Layer 3 of a small transformer language model trained on English Wikipedia (8 layers, counted from 0, width 128).
A neuron's activation on a vector x is GELU(weights . x + bias), where the dot is the dot product.

Input weights of the MLP neurons that the questions are about. A number n stands for (n - 500) times 0.0013.
n9 (bias -0.042): 369 826 336 633 545 344 604 469 501 510 548 457 538 535 393 375 662 436 496 390 617 428 342 607 498 402 174 592 418 460 389 488 227 665 627 612 518 440 536 308 728 367 341 635 552 660 479 497 568 491 450 599 584 472 476 364 554 432 370 367 312 437 507 713 353 374 498 616 692 387 598 333 417 406 551 686 541 512 481 275 556 553 191 461 585 550 436 585 718 758 669 451 638 483 378 610 540 564 505 225 460 474 599 475 455 442 601 356 299 533 683 370 550 618 518 743 528 491 524 654 533 588 463 580 554 266 596 625
n106 (bias -0.125): 387 667 517 488 594 700 437 512 430 417 412 746 631 700 584 513 470 497 535 449 638 539 446 523 577 794 375 555 371 554 598 572 532 335 496 634 662 550 523 512 378 501 373 449 539 440 245 225 449 313 240 341 503 260 517 520 635 657 505 592 514 656 536 668 466 649 656 459 461 469 409 429 643 355 556 414 612 499 509 345 435 473 648 518 470 400 572 279 294 515 432 499 484 625 718 320 505 513 479 467 501 224 653 515 472 571 412 431 506 377 625 492 382 541 504 417 438 535 659 234 346 618 541 758 628 548 626 675
n140 (bias -0.068): 514 440 571 589 611 497 249 722 400 480 473 258 534 486 796 351 524 404 417 234 408 445 273 480 483 594 645 573 716 458 414 479 495 561 591 273 526 476 376 461 502 396 382 512 563 548 642 611 456 360 438 427 503 634 404 591 523 260 529 308 423 635 481 418 784 329 504 396 511 452 752 570 359 767 695 459 582 643 620 725 560 419 415 377 486 470 479 832 588 282 589 770 427 637 600 480 341 630 478 640 341 610 586 566 374 360 490 477 532 517 346 565 417 487 582 381 477 678 602 576 470 643 403 305 560 455 260 538
n159 (bias -0.032): 569 287 504 433 536 324 631 498 408 313 578 370 436 607 260 592 446 576 584 395 294 433 363 651 488 393 255 493 607 549 470 421 316 552 528 436 488 441 510 351 692 630 543 637 802 525 444 703 590 624 502 526 441 606 538 590 276 342 367 501 706 452 417 540 609 511 625 622 577 501 438 661 474 370 583 324 542 461 335 366 631 314 420 499 574 500 647 407 467 475 661 489 585 565 498 471 685 400 495 646 612 377 545 327 499 518 638 421 734 398 468 420 475 523 689 549 490 447 448 557 450 523 507 460 363 533 308 499
n213 (bias -0.040): 566 420 534 552 697 172 459 671 630 366 483 528 559 389 402 599 666 369 526 404 728 721 686 402 677 520 372 427 395 327 474 285 511 492 549 471 619 828 816 407 509 270 452 305 671 640 471 293 545 488 316 506 515 420 493 587 439 752 525 414 560 633 443 413 251 373 666 537 426 433 587 637 151 582 521 502 426 619 446 506 673 316 449 417 525 440 504 787 481 624 573 419 506 507 418 576 445 685 625 742 598 623 311 343 616 506 498 588 437 396 686 417 477 538 380 421 359 516 664 410 468 322 363 528 285 659 255 466
n237 (bias -0.081): 462 515 482 660 365 607 698 545 452 547 357 406 375 733 655 330 390 637 415 270 397 590 300 406 562 584 582 553 493 415 489 483 440 448 508 225 472 600 461 646 412 754 468 572 448 653 516 497 326 709 656 406 410 532 530 434 330 474 432 598 282 613 568 517 616 457 473 624 618 364 552 589 650 387 772 514 592 341 570 350 640 450 542 310 534 423 682 480 278 302 563 540 266 629 655 472 462 683 177 431 446 354 561 769 557 419 433 543 655 619 473 627 311 678 583 652 482 285 590 482 637 390 478 519 619 479 495 681
n248 (bias -0.103): 419 315 497 634 444 579 297 464 683 436 423 583 445 418 664 471 665 412 551 379 489 671 484 539 595 364 652 494 648 452 475 424 467 508 520 410 512 656 574 332 563 526 617 634 224 607 424 312 414 550 626 344 478 404 695 554 428 664 508 449 333 551 518 324 498 495 680 494 542 357 716 667 433 509 517 488 627 395 659 542 593 230 493 514 224 479 530 513 400 578 799 472 459 646 403 566 423 613 213 267 460 487 358 486 517 621 587 580 446 189 583 588 586 538 673 532 378 516 477 369 390 550 791 330 479 601 272 396
n265 (bias -0.032): 522 534 555 444 552 308 530 608 656 559 221 522 579 550 403 580 615 604 764 661 674 529 142 557 447 583 361 626 408 413 547 562 511 465 598 525 589 428 378 37 563 562 545 363 379 469 529 408 625 454 483 715 332 372 574 531 590 552 649 548 195 553 246 455 733 526 632 505 614 395 553 570 291 267 527 331 466 627 532 629 639 579 560 461 669 425 538 728 412 540 596 491 519 481 469 600 621 474 598 557 403 453 561 335 731 225 681 225 354 404 357 466 390 529 601 591 332 314 500 563 580 718 502 452 698 548 433 675
n276 (bias -0.042): 534 607 470 338 752 227 681 469 601 415 504 323 471 549 458 449 315 441 607 431 683 481 432 645 477 651 388 472 329 664 495 529 525 427 594 562 443 405 564 245 802 560 664 409 512 490 584 378 377 470 305 628 520 458 710 562 522 511 604 384 563 492 591 526 541 551 228 538 550 425 652 514 454 343 595 595 443 329 388 449 547 436 637 410 417 700 427 621 707 661 480 621 437 524 360 491 611 563 426 520 376 665 313 337 465 255 568 393 489 507 688 618 175 589 536 764 432 500 438 610 573 515 480 336 498 594 507 438
n341 (bias -0.046): 704 649 686 556 408 535 490 633 683 430 517 517 414 476 560 587 272 597 425 272 530 570 489 249 518 511 459 519 633 468 468 429 273 230 441 527 465 588 427 473 450 384 545 617 384 478 646 387 481 458 398 382 568 555 650 478 527 503 509 493 382 564 432 329 645 483 530 429 627 414 422 468 403 460 519 523 494 517 556 427 433 492 547 671 471 378 509 621 348 366 438 596 369 655 599 432 585 428 587 590 577 390 393 547 656 527 384 524 690 704 607 540 349 716 547 467 704 447 691 594 411 424 493 402 429 530 566 514
n372 (bias -0.054): 678 377 668 476 444 450 562 382 327 594 484 575 281 454 650 689 543 329 451 384 712 342 507 360 507 880 566 506 552 401 775 345 489 473 631 583 394 408 415 458 495 619 538 440 378 463 489 604 489 443 402 549 297 649 553 275 401 539 592 655 375 470 604 354 751 634 464 450 674 239 560 416 629 448 706 483 496 569 586 476 440 681 468 588 628 568 579 488 366 593 423 517 544 209 551 423 459 337 491 728 505 420 627 449 506 401 562 329 632 393 506 409 416 655 608 520 305 317 713 508 384 506 476 737 516 363 607 731
n476 (bias -0.063): 387 562 660 552 417 508 561 519 501 469 463 486 559 618 291 431 721 629 489 455 476 645 577 546 518 520 303 534 543 495 529 402 625 318 562 400 340 348 441 424 391 568 584 486 399 540 439 449 568 532 506 719 538 294 405 788 423 615 396 421 523 503 683 411 552 178 499 598 707 431 508 538 588 509 420 503 666 466 608 471 317 313 545 707 593 636 508 567 541 518 569 378 535 745 550 500 456 640 603 420 474 449 436 396 541 523 345 604 597 440 697 518 488 435 387 488 656 511 326 538 636 437 403 600 428 426 405 644
n479 (bias -0.042): 513 453 569 375 624 500 575 652 446 533 450 571 496 473 521 405 556 338 503 424 588 498 445 369 260 520 429 598 452 466 779 496 365 541 604 541 470 695 393 706 572 707 323 623 402 575 450 369 442 431 257 611 547 504 538 566 333 578 610 360 531 629 321 547 653 534 494 622 287 454 470 523 637 643 518 456 538 437 497 270 558 569 571 476 501 646 563 482 550 503 517 624 578 462 588 459 642 665 361 498 624 622 633 429 278 337 434 406 197 428 697 300 488 448 508 452 681 614 541 677 363 580 405 566 345 465 446 445
n522 (bias -0.061): 437 737 582 533 587 577 341 329 592 429 305 415 365 490 574 422 345 400 504 384 473 406 505 474 470 375 433 707 577 377 354 468 418 518 347 474 578 360 604 710 488 574 677 767 225 603 551 399 209 575 326 412 441 573 394 531 260 540 457 503 438 324 318 374 679 525 489 406 671 459 616 722 652 529 541 494 591 456 448 402 635 500 378 329 483 471 611 209 526 366 477 767 431 505 366 722 538 787 505 373 529 523 642 671 393 488 664 423 787 621 626 532 440 626 542 548 542 418 516 528 454 532 465 504 592 773 565 476
n581 (bias 0.003): 557 466 506 405 419 468 635 628 415 515 449 345 333 462 588 721 369 390 442 557 502 568 461 382 540 489 565 468 329 381 624 434 406 652 534 472 473 457 308 482 660 547 396 393 568 625 613 461 543 587 431 336 479 531 624 453 468 760 658 574 439 655 272 290 563 503 299 572 487 468 583 442 652 521 555 396 456 481 456 369 733 490 529 387 314 502 467 399 514 354 665 646 306 602 635 595 411 622 316 595 665 612 488 446 474 450 661 511 556 613 559 495 198 671 415 438 527 627 540 582 517 314 492 562 515 496 670 441
n597 (bias -0.067): 160 325 420 297 594 507 453 572 507 684 578 530 622 492 594 270 544 483 342 492 417 541 590 442 297 867 468 478 613 514 504 727 483 506 351 710 487 452 471 504 631 596 489 739 480 500 300 718 336 425 405 285 678 329 603 148 446 457 532 574 619 742 542 485 607 640 535 489 415 553 303 489 880 614 606 551 531 297 534 603 414 478 803 608 499 338 417 348 485 534 372 446 475 574 405 372 485 601 474 508 399 541 532 499 525 494 793 501 520 439 234 191 628 243 418 388 628 455 517 429 557 617 643 589 477 452 588 471
n628 (bias -0.038): 385 502 601 536 485 418 428 497 513 589 384 469 450 571 335 628 349 381 631 440 550 482 731 445 341 411 402 282 456 436 487 425 490 730 423 616 537 670 493 384 249 646 461 582 592 387 486 545 488 552 618 602 492 249 455 392 727 706 667 622 611 643 553 573 575 553 538 475 440 366 330 557 630 364 418 480 545 243 373 379 591 454 510 739 510 598 419 523 692 716 619 497 540 653 465 315 775 542 500 571 552 579 260 284 328 432 668 525 840 619 279 213 312 452 594 519 465 687 449 609 502 515 521 515 415 568 437 264
n640 (bias -0.058): 637 370 627 366 338 640 620 393 663 668 457 643 255 649 474 424 328 337 561 592 681 568 903 449 835 522 417 422 517 471 459 670 481 459 388 466 540 446 407 590 492 516 402 428 578 618 309 589 649 299 648 556 598 576 332 337 502 390 381 531 522 564 421 574 469 619 521 498 372 421 452 471 492 507 686 519 346 260 545 456 515 270 666 312 360 519 597 640 626 449 357 550 505 455 550 478 484 668 593 491 233 414 473 671 321 427 474 391 628 514 595 615 582 574 632 464 359 486 443 599 287 572 605 625 366 270 604 459
n672 (bias -0.057): 281 533 409 414 443 491 530 335 236 500 515 592 444 663 682 652 697 330 527 501 634 496 371 664 441 574 509 519 754 664 532 384 391 492 377 540 506 612 445 622 416 576 412 426 653 546 430 637 394 457 659 429 446 171 666 665 516 335 443 491 664 434 533 528 501 671 313 424 600 527 435 343 436 644 485 737 310 580 460 550 612 601 263 442 583 496 159 562 507 600 413 535 427 580 553 386 349 514 338 722 566 555 680 653 234 434 349 451 470 569 309 422 598 461 477 576 348 324 697 551 631 422 506 548 563 718 362 728
n687 (bias -0.009): 624 655 538 434 568 604 452 632 677 526 314 399 616 622 282 441 502 671 486 449 495 451 418 342 697 584 548 365 342 505 434 328 497 568 658 668 618 486 310 471 387 482 512 472 610 565 626 619 754 639 477 629 500 486 673 457 575 590 477 416 368 434 543 650 370 572 530 567 763 572 437 469 536 559 500 454 435 434 351 393 542 442 391 769 462 438 388 621 422 574 553 569 538 507 575 464 345 534 572 525 619 623 478 455 541 583 481 351 700 578 533 425 327 372 365 545 282 461 477 440 491 519 562 510 369 177 243 348
n698 (bias -0.048): 309 370 282 567 528 533 361 504 459 537 430 437 504 488 719 816 572 740 300 630 458 655 491 429 567 381 517 405 414 382 440 373 458 640 200 584 477 619 472 600 749 463 275 592 531 695 414 615 519 457 487 709 484 533 380 730 440 377 570 415 562 508 560 472 517 688 504 655 353 596 540 273 422 529 471 452 402 571 673 655 559 478 457 564 551 350 311 793 722 671 704 406 423 609 485 469 475 475 468 504 646 646 282 573 246 433 490 572 414 278 368 468 503 421 533 648 763 450 619 414 567 351 467 396 459 416 584 382
n736 (bias -0.058): 652 269 449 444 598 243 430 603 500 485 572 398 628 682 358 410 441 707 383 558 505 405 419 609 575 594 513 317 319 516 382 272 458 660 222 569 392 438 662 604 242 722 473 371 607 266 533 500 684 599 461 442 536 484 662 551 608 571 579 369 350 638 455 369 434 566 354 396 444 401 686 444 746 562 621 767 276 571 440 433 595 396 374 547 479 524 680 413 387 513 506 586 269 709 539 470 293 491 587 501 781 519 627 362 452 531 643 655 597 542 492 405 535 601 984 523 502 646 437 351 578 457 583 381 524 332 552 486
n807 (bias -0.047): 527 497 532 467 390 311 417 626 655 468 585 237 715 495 450 679 574 364 448 458 428 506 478 471 600 410 722 281 376 521 623 811 713 452 594 530 659 422 425 537 335 582 369 316 754 372 436 594 871 828 339 500 551 404 616 393 457 659 521 480 366 492 616 459 242 781 458 471 582 375 359 500 521 559 348 406 378 412 255 573 381 538 393 604 375 464 684 335 677 636 540 551 546 490 522 454 677 562 455 571 527 514 566 396 431 397 473 456 640 656 764 375 404 535 453 551 579 578 532 425 375 383 450 392 592 315 518 453
n846 (bias -0.065): 556 513 648 577 625 560 635 363 496 697 662 591 465 439 607 565 664 367 619 332 345 383 444 461 379 478 675 467 524 466 501 648 311 524 531 448 488 520 414 534 449 511 509 689 359 535 513 646 563 742 423 444 542 462 770 562 411 351 423 399 429 730 550 552 496 684 588 423 424 663 715 418 541 444 410 687 305 362 659 397 526 365 608 560 634 305 646 690 571 912 546 460 394 468 571 583 550 435 376 391 341 401 399 481 494 469 625 305 512 576 419 369 369 412 266 487 429 317 749 473 387 624 533 400 136 296 401 521
n868 (bias -0.026): 380 471 497 477 688 554 310 632 573 408 282 540 494 689 375 701 539 645 459 422 595 643 319 682 657 426 236 665 444 432 443 553 551 237 534 257 368 352 285 444 388 531 731 497 466 613 558 625 485 587 451 267 522 592 456 601 554 425 531 269 318 589 579 335 716 375 537 440 496 344 546 404 513 570 438 567 479 566 558 411 656 360 574 601 556 694 494 293 623 563 494 533 704 646 411 646 567 637 536 471 426 764 364 454 439 568 573 564 399 587 555 393 489 539 628 656 413 281 520 588 685 668 598 293 314 489 195 494
n895 (bias -0.054): 589 375 580 572 599 577 225 484 551 624 323 478 415 855 395 560 333 488 595 464 519 499 463 485 456 438 100 463 793 438 401 514 525 431 415 435 650 465 591 586 631 382 697 363 508 552 466 731 649 536 585 490 562 488 695 610 455 420 375 443 396 500 633 555 451 328 508 402 466 438 580 585 537 515 383 500 646 573 510 588 504 635 489 585 560 378 464 680 658 596 276 655 511 503 495 677 555 485 399 540 585 215 294 579 349 310 429 284 787 515 554 405 397 524 491 541 419 514 502 598 334 479 669 441 409 457 435 619
n929 (bias -0.078): 473 646 623 694 596 455 255 438 290 408 366 431 511 734 382 667 611 441 577 701 477 721 412 388 478 609 218 299 409 343 343 478 897 390 506 506 546 463 871 156 415 406 662 452 329 346 743 533 510 596 689 481 291 709 324 389 465 624 635 472 351 200 429 332 297 535 880 525 222 327 452 477 345 482 378 650 558 554 456 743 606 386 635 681 453 445 495 610 399 557 263 665 619 521 518 566 540 766 434 474 434 547 680 288 554 426 483 466 528 486 389 676 457 660 665 716 617 421 400 439 276 603 358 328 502 505 500 882
n1013 (bias -0.080): 519 502 588 710 464 666 578 362 647 631 591 657 82 443 665 346 499 498 191 385 548 311 611 363 409 646 578 500 387 428 468 661 354 559 677 546 556 465 522 551 579 660 592 826 551 669 659 560 377 568 626 408 636 357 559 327 345 288 332 651 215 412 361 419 558 409 475 339 584 600 631 486 776 607 668 368 405 603 522 555 569 495 520 406 598 326 375 532 473 862 668 615 508 325 483 398 522 502 467 602 475 332 278 455 791 428 624 517 237 540 228 441 544 346 506 260 330 505 489 523 737 592 495 427 677 506 269 347
n1015 (bias -0.004): 320 340 487 571 351 697 527 468 311 609 472 560 281 505 596 643 544 508 459 568 389 485 437 434 554 675 325 490 538 342 527 713 493 300 549 704 490 471 654 686 488 475 568 432 787 637 440 469 356 604 794 422 548 683 384 611 485 275 628 457 509 362 318 805 508 578 511 267 353 492 446 490 573 483 599 438 372 577 533 554 395 441 686 540 317 404 606 658 555 384 569 799 557 366 388 288 530 393 393 463 512 339 631 559 458 384 418 628 440 432 378 692 589 360 526 550 585 315 689 354 692 587 518 673 406 327 507 447

Each question shows a token from some text and the vector x that enters the MLP there. A number n stands for (n - 500) times 0.013.

"States ": 488 517 300 472 354 515 400 521 677 362 669 567 432 474 500 345 563 477 685 453 436 628 374 465 521 508 618 474 397 498 526 639 483 669 644 397 540 480 543 650 368 469 581 473 354 518 466 351 540 361 654 740 536 691 367 471 424 550 492 369 580 497 637 516 503 445 503 431 546 610 487 542 492 605 607 621 501 537 566 652 478 615 631 574 615 568 357 381 479 417 608 487 513 464 408 436 515 405 546 501 544 624 531 364 488 460 509 341 443 638 157 507 518 614 452 441 520 457 395 484 520 260 440 482 405 522 669 419
Which two neurons fire most, strongest first? n140, n698

"g": 421 549 324 462 497 519 410 408 614 223 639 575 545 626 382 376 583 670 946 470 559 597 335 473 530 439 475 479 493 594 491 521 451 459 691 319 513 571 592 679 411 381 549 567 502 630 389 410 648 558 519 628 569 634 361 536 483 538 504 324 591 451 600 466 564 407 509 513 531 441 500 506 623 446 461 602 546 488 585 510 456 660 542 466 395 472 384 397 291 521 634 488 396 516 631 368 467 414 729 460 573 639 504 425 458 572 545 577 403 500 382 545 485 542 435 429 551 533 422 438 310 457 394 470 377 499 468 447
The most active neuron and its activation: n476, at about 3.3

"placed ": 401 584 445 484 460 522 395 439 739 299 679 612 519 610 387 525 484 431 652 563 426 555 313 592 600 397 367 432 389 565 504 654 357 505 636 321 500 593 630 711 370 379 548 539 394 546 456 557 461 384 598 607 499 569 472 323 520 508 511 422 586 517 598 476 570 486 515 635 651 588 598 493 605 518 536 620 309 448 660 448 493 668 628 257 540 452 332 393 563 429 614 636 487 491 418 400 531 498 672 510 642 501 455 304 411 458 367 430 421 576 329 660 466 538 409 534 476 476 428 553 397 394 522 459 519 545 562 490
The most active neuron and its activation: n9, at about 1.8

"two ": 439 616 310 508 409 489 477 534 517 227 629 617 533 563 437 402 570 644 796 523 654 624 273 644 482 535 552 466 542 427 398 657 389 528 506 401 543 596 519 416 351 394 526 618 433 517 463 490 598 464 550 617 513 655 419 295 469 595 479 403 535 471 621 530 469 402 427 556 680 491 614 420 630 531 497 567 427 488 454 489 482 716 689 437 510 516 376 442 558 381 596 506 575 479 477 435 624 502 732 497 503 446 433 348 456 460 508 495 480 558 265 508 592 635 438 369 374 512 530 452 365 414 391 402 512 506 507 492
The most active neuron and its activation: n9, at about 3.3

"ented ": 430 552 425 515 470 565 365 450 721 429 633 500 582 690 471 449 555 528 741 517 426 679 333 465 619 369 451 494 426 547 501 638 390 703 629 342 541 440 575 563 353 520 539 447 421 469 481 417 601 327 660 565 617 754 442 384 427 485 499 361 472 539 548 512 567 362 530 573 548 546 556 425 527 482 602 649 395 279 552 491 461 655 622 466 512 492 327 432 468 476 647 533 492 453 548 394 527 551 656 518 611 518 432 347 461 478 457 411 388 551 191 549 493 380 500 384 611 396 558 478 530 436 515 462 422 528 644 435
The most active neuron and its activation: n868, at about 1.4

"an ": 374 499 406 565 380 389 413 530 548 337 588 664 494 500 577 390 495 493 639 458 564 648 310 628 530 375 564 534 429 546 377 490 432 647 670 334 594 555 667 395 389 341 648 381 512 510 438 484 696 541 500 643 529 665 402 412 517 573 484 264 532 519 693 444 526 478 422 399 597 433 595 478 471 584 421 660 495 493 513 476 543 644 608 386 583 521 312 390 448 443 537 643 540 437 532 280 562 574 622 567 618 653 473 320 610 508 605 426 354 506 359 591 492 533 424 431 497 451 395 552 489 335 543 525 399 562 492 497
Which two neurons fire most, strongest first? n213, n868

"Richard ": 498 606 448 422 303 549 561 437 723 247 631 550 458 649 540 504 528 480 720 597 592 648 466 454 430 546 650 409 568 629 547 479 414 568 586 305 566 497 529 619 441 608 646 455 326 526 415 477 676 464 513 696 404 551 443 277 447 509 518 409 654 386 605 489 474 290 492 461 632 452 453 493 634 559 599 579 517 504 557 542 460 686 592 361 547 551 352 337 504 434 527 505 370 484 484 446 373 422 649 558 649 533 436 252 466 566 542 404 457 576 260 549 481 500 517 404 460 440 508 478 366 406 526 517 464 510 640 379
Which of these neurons fires most? n372

"Cri": 576 528 336 485 347 563 440 506 814 305 510 522 504 465 439 473 629 480 680 645 485 590 360 403 454 620 411 539 545 458 546 576 461 602 771 339 603 380 536 607 415 703 522 499 426 496 506 317 610 533 742 610 620 534 382 380 268 509 571 414 503 448 641 459 627 445 435 371 654 487 644 504 533 562 464 543 547 623 574 488 373 685 642 484 495 508 324 438 578 480 652 487 379 542 400 382 443 375 500 515 635 586 482 382 553 522 510 456 474 461 409 447 490 585 467 329 555 475 355 564 511 388 472 293 401 468 713 346
Which three neurons fire most, strongest first? n1013, n476, n265

"ences ": 415 530 308 408 425 566 470 413 637 323 602 622 535 587 537 465 562 571 596 560 382 604 337 411 516 396 554 498 527 648 522 571 375 523 526 377 522 420 556 645 383 587 720 403 329 367 417 491 580 229 645 643 536 758 496 380 411 559 462 417 578 526 598 557 637 402 483 521 632 473 601 619 561 582 624 652 516 433 519 388 508 665 494 433 596 465 349 365 470 418 637 565 485 436 534 409 458 470 573 479 546 489 399 252 454 605 493 404 440 515 318 651 495 562 486 509 445 516 498 551 478 370 487 433 614 565 566 302
Which of these neurons fires most? n522

"at": 394 482 406 405 469 510 660 499 639 194 650 499 445 578 496 448 643 464 828 492 462 507 351 393 531 344 444 538 554 478 510 518 501 622 833 432 463 493 654 509 343 481 519 517 485 539 359 433 584 469 634 489 438 704 494 510 513 595 455 404 459 508 552 571 594 528 496 427 599 577 475 459 637 403 575 602 328 420 516 504 495 666 636 567 506 471 458 356 330 305 703 558 480 380 564 431 403 348 565 558 705 596 502 375 527 649 408 534 422 538 446 472 589 510 383 349 578 522 321 480 422 424 433 505 366 566 673 376
Which of these neurons fires most? n159

"\"": 416 596 374 456 410 436 509 458 625 380 607 511 499 697 456 417 518 506 811 516 568 560 367 505 305 439 420 549 482 559 507 519 438 691 525 314 627 519 623 467 411 403 519 551 552 438 364 446 694 485 621 530 550 626 375 467 433 530 447 380 602 596 609 478 416 418 494 485 648 525 445 615 503 438 643 561 435 699 480 542 555 729 622 406 441 515 336 395 548 359 643 465 443 556 577 482 505 463 617 524 644 510 425 264 420 493 472 512 452 556 228 503 445 524 391 547 477 558 424 555 404 388 391 509 387 627 694 431
Which three neurons fire most, strongest first? n628, n159, n9

"moun": 553 537 383 483 467 641 389 470 633 290 630 502 519 564 455 400 615 517 843 520 503 526 362 592 380 448 519 457 562 532 546 575 487 546 605 367 523 583 642 685 320 475 519 642 410 538 451 536 532 587 451 681 633 502 418 496 643 582 573 399 506 552 532 459 537 549 694 492 703 411 500 525 600 430 529 467 343 629 563 491 500 649 580 450 485 455 338 221 403 380 636 533 648 459 503 347 562 296 651 455 530 544 473 355 429 554 468 451 393 451 393 539 494 664 360 477 408 484 431 494 408 384 464 442 379 502 534 234
Which of these neurons fires most? n628

"2": 423 632 287 411 472 605 309 500 571 190 653 514 496 574 466 461 495 385 746 538 482 586 386 452 432 287 553 484 624 529 572 666 496 592 673 337 498 628 647 544 333 483 531 459 400 546 426 516 649 432 614 558 490 754 460 488 554 461 462 393 527 396 639 488 515 465 522 586 541 559 528 598 623 494 460 495 412 441 452 590 485 756 566 465 600 531 393 453 565 434 578 450 428 441 482 312 552 448 673 607 585 545 420 358 511 412 523 454 445 610 551 602 566 562 338 437 405 511 350 477 399 386 427 394 393 449 659 410
The most active neuron and its activation: n807, at about 2.6

"b": 410 594 380 390 448 569 345 430 672 325 616 465 554 615 577 403 552 534 884 530 581 622 363 477 594 503 483 466 339 512 523 530 359 500 756 326 590 542 587 681 338 304 454 537 442 554 443 461 606 566 553 692 550 679 433 529 585 485 603 359 584 534 560 556 550 487 527 592 594 391 586 415 629 421 326 560 480 517 581 417 464 661 622 374 505 458 396 368 335 452 639 465 482 446 574 361 409 451 603 510 611 614 536 399 514 513 508 505 347 548 415 580 627 522 397 493 413 478 344 418 442 434 500 473 244 504 502 500
Which of these neurons fires most? n687

"charge ": 461 529 396 490 390 562 400 538 694 404 637 593 536 619 458 541 568 496 756 491 472 583 346 465 598 355 493 485 461 509 469 521 425 603 619 340 555 481 546 649 394 454 551 554 404 531 519 447 479 337 493 721 522 762 484 402 501 645 480 337 464 461 644 553 492 398 582 521 605 557 469 410 582 532 575 605 456 492 655 562 530 637 614 482 576 557 320 360 524 413 672 519 411 488 471 451 457 443 628 500 512 386 509 376 481 498 417 430 452 562 142 547 467 694 423 338 604 471 489 505 421 278 521 395 391 643 533 392
Which of these neurons fires most? n341

"et ": 420 556 473 364 502 535 566 486 674 260 645 585 475 600 476 471 531 569 768 526 464 524 336 424 533 437 648 556 590 526 421 599 349 549 601 508 553 554 608 725 309 435 545 572 436 546 362 479 560 372 554 611 471 700 395 379 439 565 391 331 454 495 559 550 494 465 521 583 519 512 592 585 496 541 630 580 522 455 519 565 473 693 550 455 576 508 430 297 322 403 681 504 426 445 522 401 509 501 554 570 680 579 353 324 548 437 554 460 378 496 224 539 553 493 359 358 515 498 517 492 430 309 520 475 514 602 559 478
Which of these neurons fires most? n1013

"and ": 459 499 337 435 453 512 350 492 575 379 612 566 484 621 611 526 517 535 818 557 484 596 381 494 667 506 516 406 484 427 510 580 437 515 587 382 506 473 538 592 344 399 542 527 403 506 455 359 706 484 568 632 530 778 424 433 521 348 408 327 629 580 602 549 554 429 523 332 558 541 606 483 468 571 566 645 458 505 644 512 497 603 664 544 519 445 336 548 561 333 587 647 564 426 579 372 450 480 566 489 539 605 394 451 367 479 569 470 413 542 234 631 496 519 421 397 532 512 464 453 438 171 495 439 415 558 616 395
The most active neuron and its activation: n140, at about 4.3

"× ": 393 567 223 461 389 563 483 437 472 350 641 568 441 546 506 431 551 514 796 552 596 566 259 559 497 446 493 468 445 409 504 603 499 591 708 437 623 560 543 467 382 429 572 440 422 508 393 432 611 451 500 697 482 650 347 303 528 534 455 397 488 566 630 592 444 419 465 399 535 544 570 585 628 470 484 620 462 528 641 433 514 570 540 534 523 416 330 456 547 466 664 534 582 550 504 498 485 421 720 552 595 513 451 385 447 462 483 460 427 654 241 554 402 674 404 448 569 420 462 470 512 356 510 523 352 503 779 414
Which two neurons fire most, strongest first? n9, n265

"same ": 475 624 486 389 513 444 410 623 741 257 686 655 562 588 472 459 463 569 815 498 546 566 309 578 368 534 522 532 484 412 384 520 506 605 608 393 462 498 614 662 397 416 441 661 536 521 362 413 549 374 545 619 568 532 391 355 465 655 434 342 534 482 573 530 599 479 539 498 631 520 534 572 562 574 624 548 416 440 541 506 488 687 594 454 549 430 385 360 431 367 631 499 446 442 544 409 548 548 619 528 744 451 421 315 459 483 504 448 326 411 300 666 551 513 415 354 476 469 459 415 534 401 527 542 422 508 530 359
The most active neuron and its activation: n106, at about 1.9

"hon": 429 635 418 440 462 545 476 576 609 191 611 493 352 621 497 466 627 528 699 542 500 649 421 496 635 474 493 482 524 589 555 579 360 557 766 324 598 539 616 538 363 583 491 605 554 459 483 444 572 451 574 599 509 501 566 489 562 486 395 338 558 546 670 420 591 379 478 544 661 460 497 384 653 496 474 517 330 512 636 569 566 695 610 494 421 440 328 288 450 422 634 585 525 377 502 249 445 342 650 461 700 537 570 273 440 481 395 427 405 572 489 602 551 523 452 340 521 439 424 466 472 388 421 478 457 440 558 427
The most active neuron and its activation: n687, at about 2

"li": 395 442 362 544 485 501 455 538 629 242 536 588 506 573 349 501 584 599 842 620 364 630 385 425 537 471 435 585 538 577 537 512 470 526 613 291 440 431 642 766 360 287 534 576 501 530 507 536 617 566 586 530 500 650 430 496 609 486 499 341 592 450 564 433 605 503 522 577 572 459 442 644 551 558 387 540 401 509 612 506 387 683 721 436 414 543 424 336 436 430 702 401 471 449 540 488 561 369 621 573 536 441 458 332 450 675 542 475 405 430 436 522 475 645 305 493 499 539 367 619 322 409 495 426 399 497 484 401
Which three neurons fire most, strongest first? n868, n159, n476

"Island": 567 485 418 433 428 533 481 432 658 268 672 488 534 535 439 391 497 490 827 455 519 596 460 397 393 489 581 428 503 477 637 607 517 591 728 397 435 454 597 699 378 467 577 465 347 542 495 390 545 391 551 624 502 596 372 406 584 631 589 397 571 500 531 558 530 491 571 397 641 443 525 586 544 614 584 490 385 610 557 503 487 747 570 458 444 589 277 320 355 370 578 549 454 333 628 417 497 344 665 528 591 479 481 431 376 559 556 265 502 558 398 567 504 707 340 524 578 538 393 508 396 393 534 460 408 420 552 341
Which two neurons fire most, strongest first? n372, n479

".": 432 464 247 477 441 493 535 360 645 259 628 453 615 605 572 513 446 471 765 592 512 650 369 323 512 400 485 557 326 511 677 605 483 536 633 299 690 544 574 765 396 430 587 423 366 545 517 392 645 541 635 588 558 683 413 416 647 533 418 446 588 524 649 575 455 361 468 437 504 494 490 518 624 529 502 614 474 666 586 542 458 634 614 511 483 503 448 455 512 341 578 474 510 438 554 274 486 366 615 580 639 509 431 449 401 441 492 443 405 582 268 515 431 482 391 495 455 546 478 474 484 387 448 525 353 433 685 385
Which three neurons fire most, strongest first? n1015, n807, n698

") ": 434 488 398 495 430 579 302 440 662 331 656 506 469 594 549 396 471 509 773 484 462 594 305 496 561 373 496 604 476 507 434 568 458 624 553 366 644 581 573 538 431 437 563 508 386 572 495 410 497 363 515 633 594 813 444 437 525 496 484 440 515 453 677 555 439 440 552 466 531 483 440 558 565 528 535 763 386 470 655 533 499 611 624 501 514 543 373 448 523 357 690 545 468 324 539 431 512 506 570 533 571 494 413 384 450 491 501 392 517 635 150 587 477 511 351 455 502 559 467 476 464 353 472 489 420 493 661 358
Which of these neurons fires most? n140

"aircraft ": 459 443 324 417 420 573 459 497 727 364 599 554 424 681 431 482 536 448 703 559 469 693 327 581 497 441 559 532 499 538 474 550 362 585 494 471 567 554 559 686 334 446 546 611 428 532 442 474 523 583 574 732 517 596 408 389 517 664 511 369 521 494 529 440 513 363 567 567 601 463 471 436 595 474 611 503 488 595 571 516 417 717 621 439 658 460 353 293 400 356 613 402 544 395 508 502 537 354 703 507 471 475 370 438 432 448 538 446 428 602 191 594 588 660 452 432 576 532 475 522 402 394 441 466 482 497 590 315
Which of these neurons fires most? n628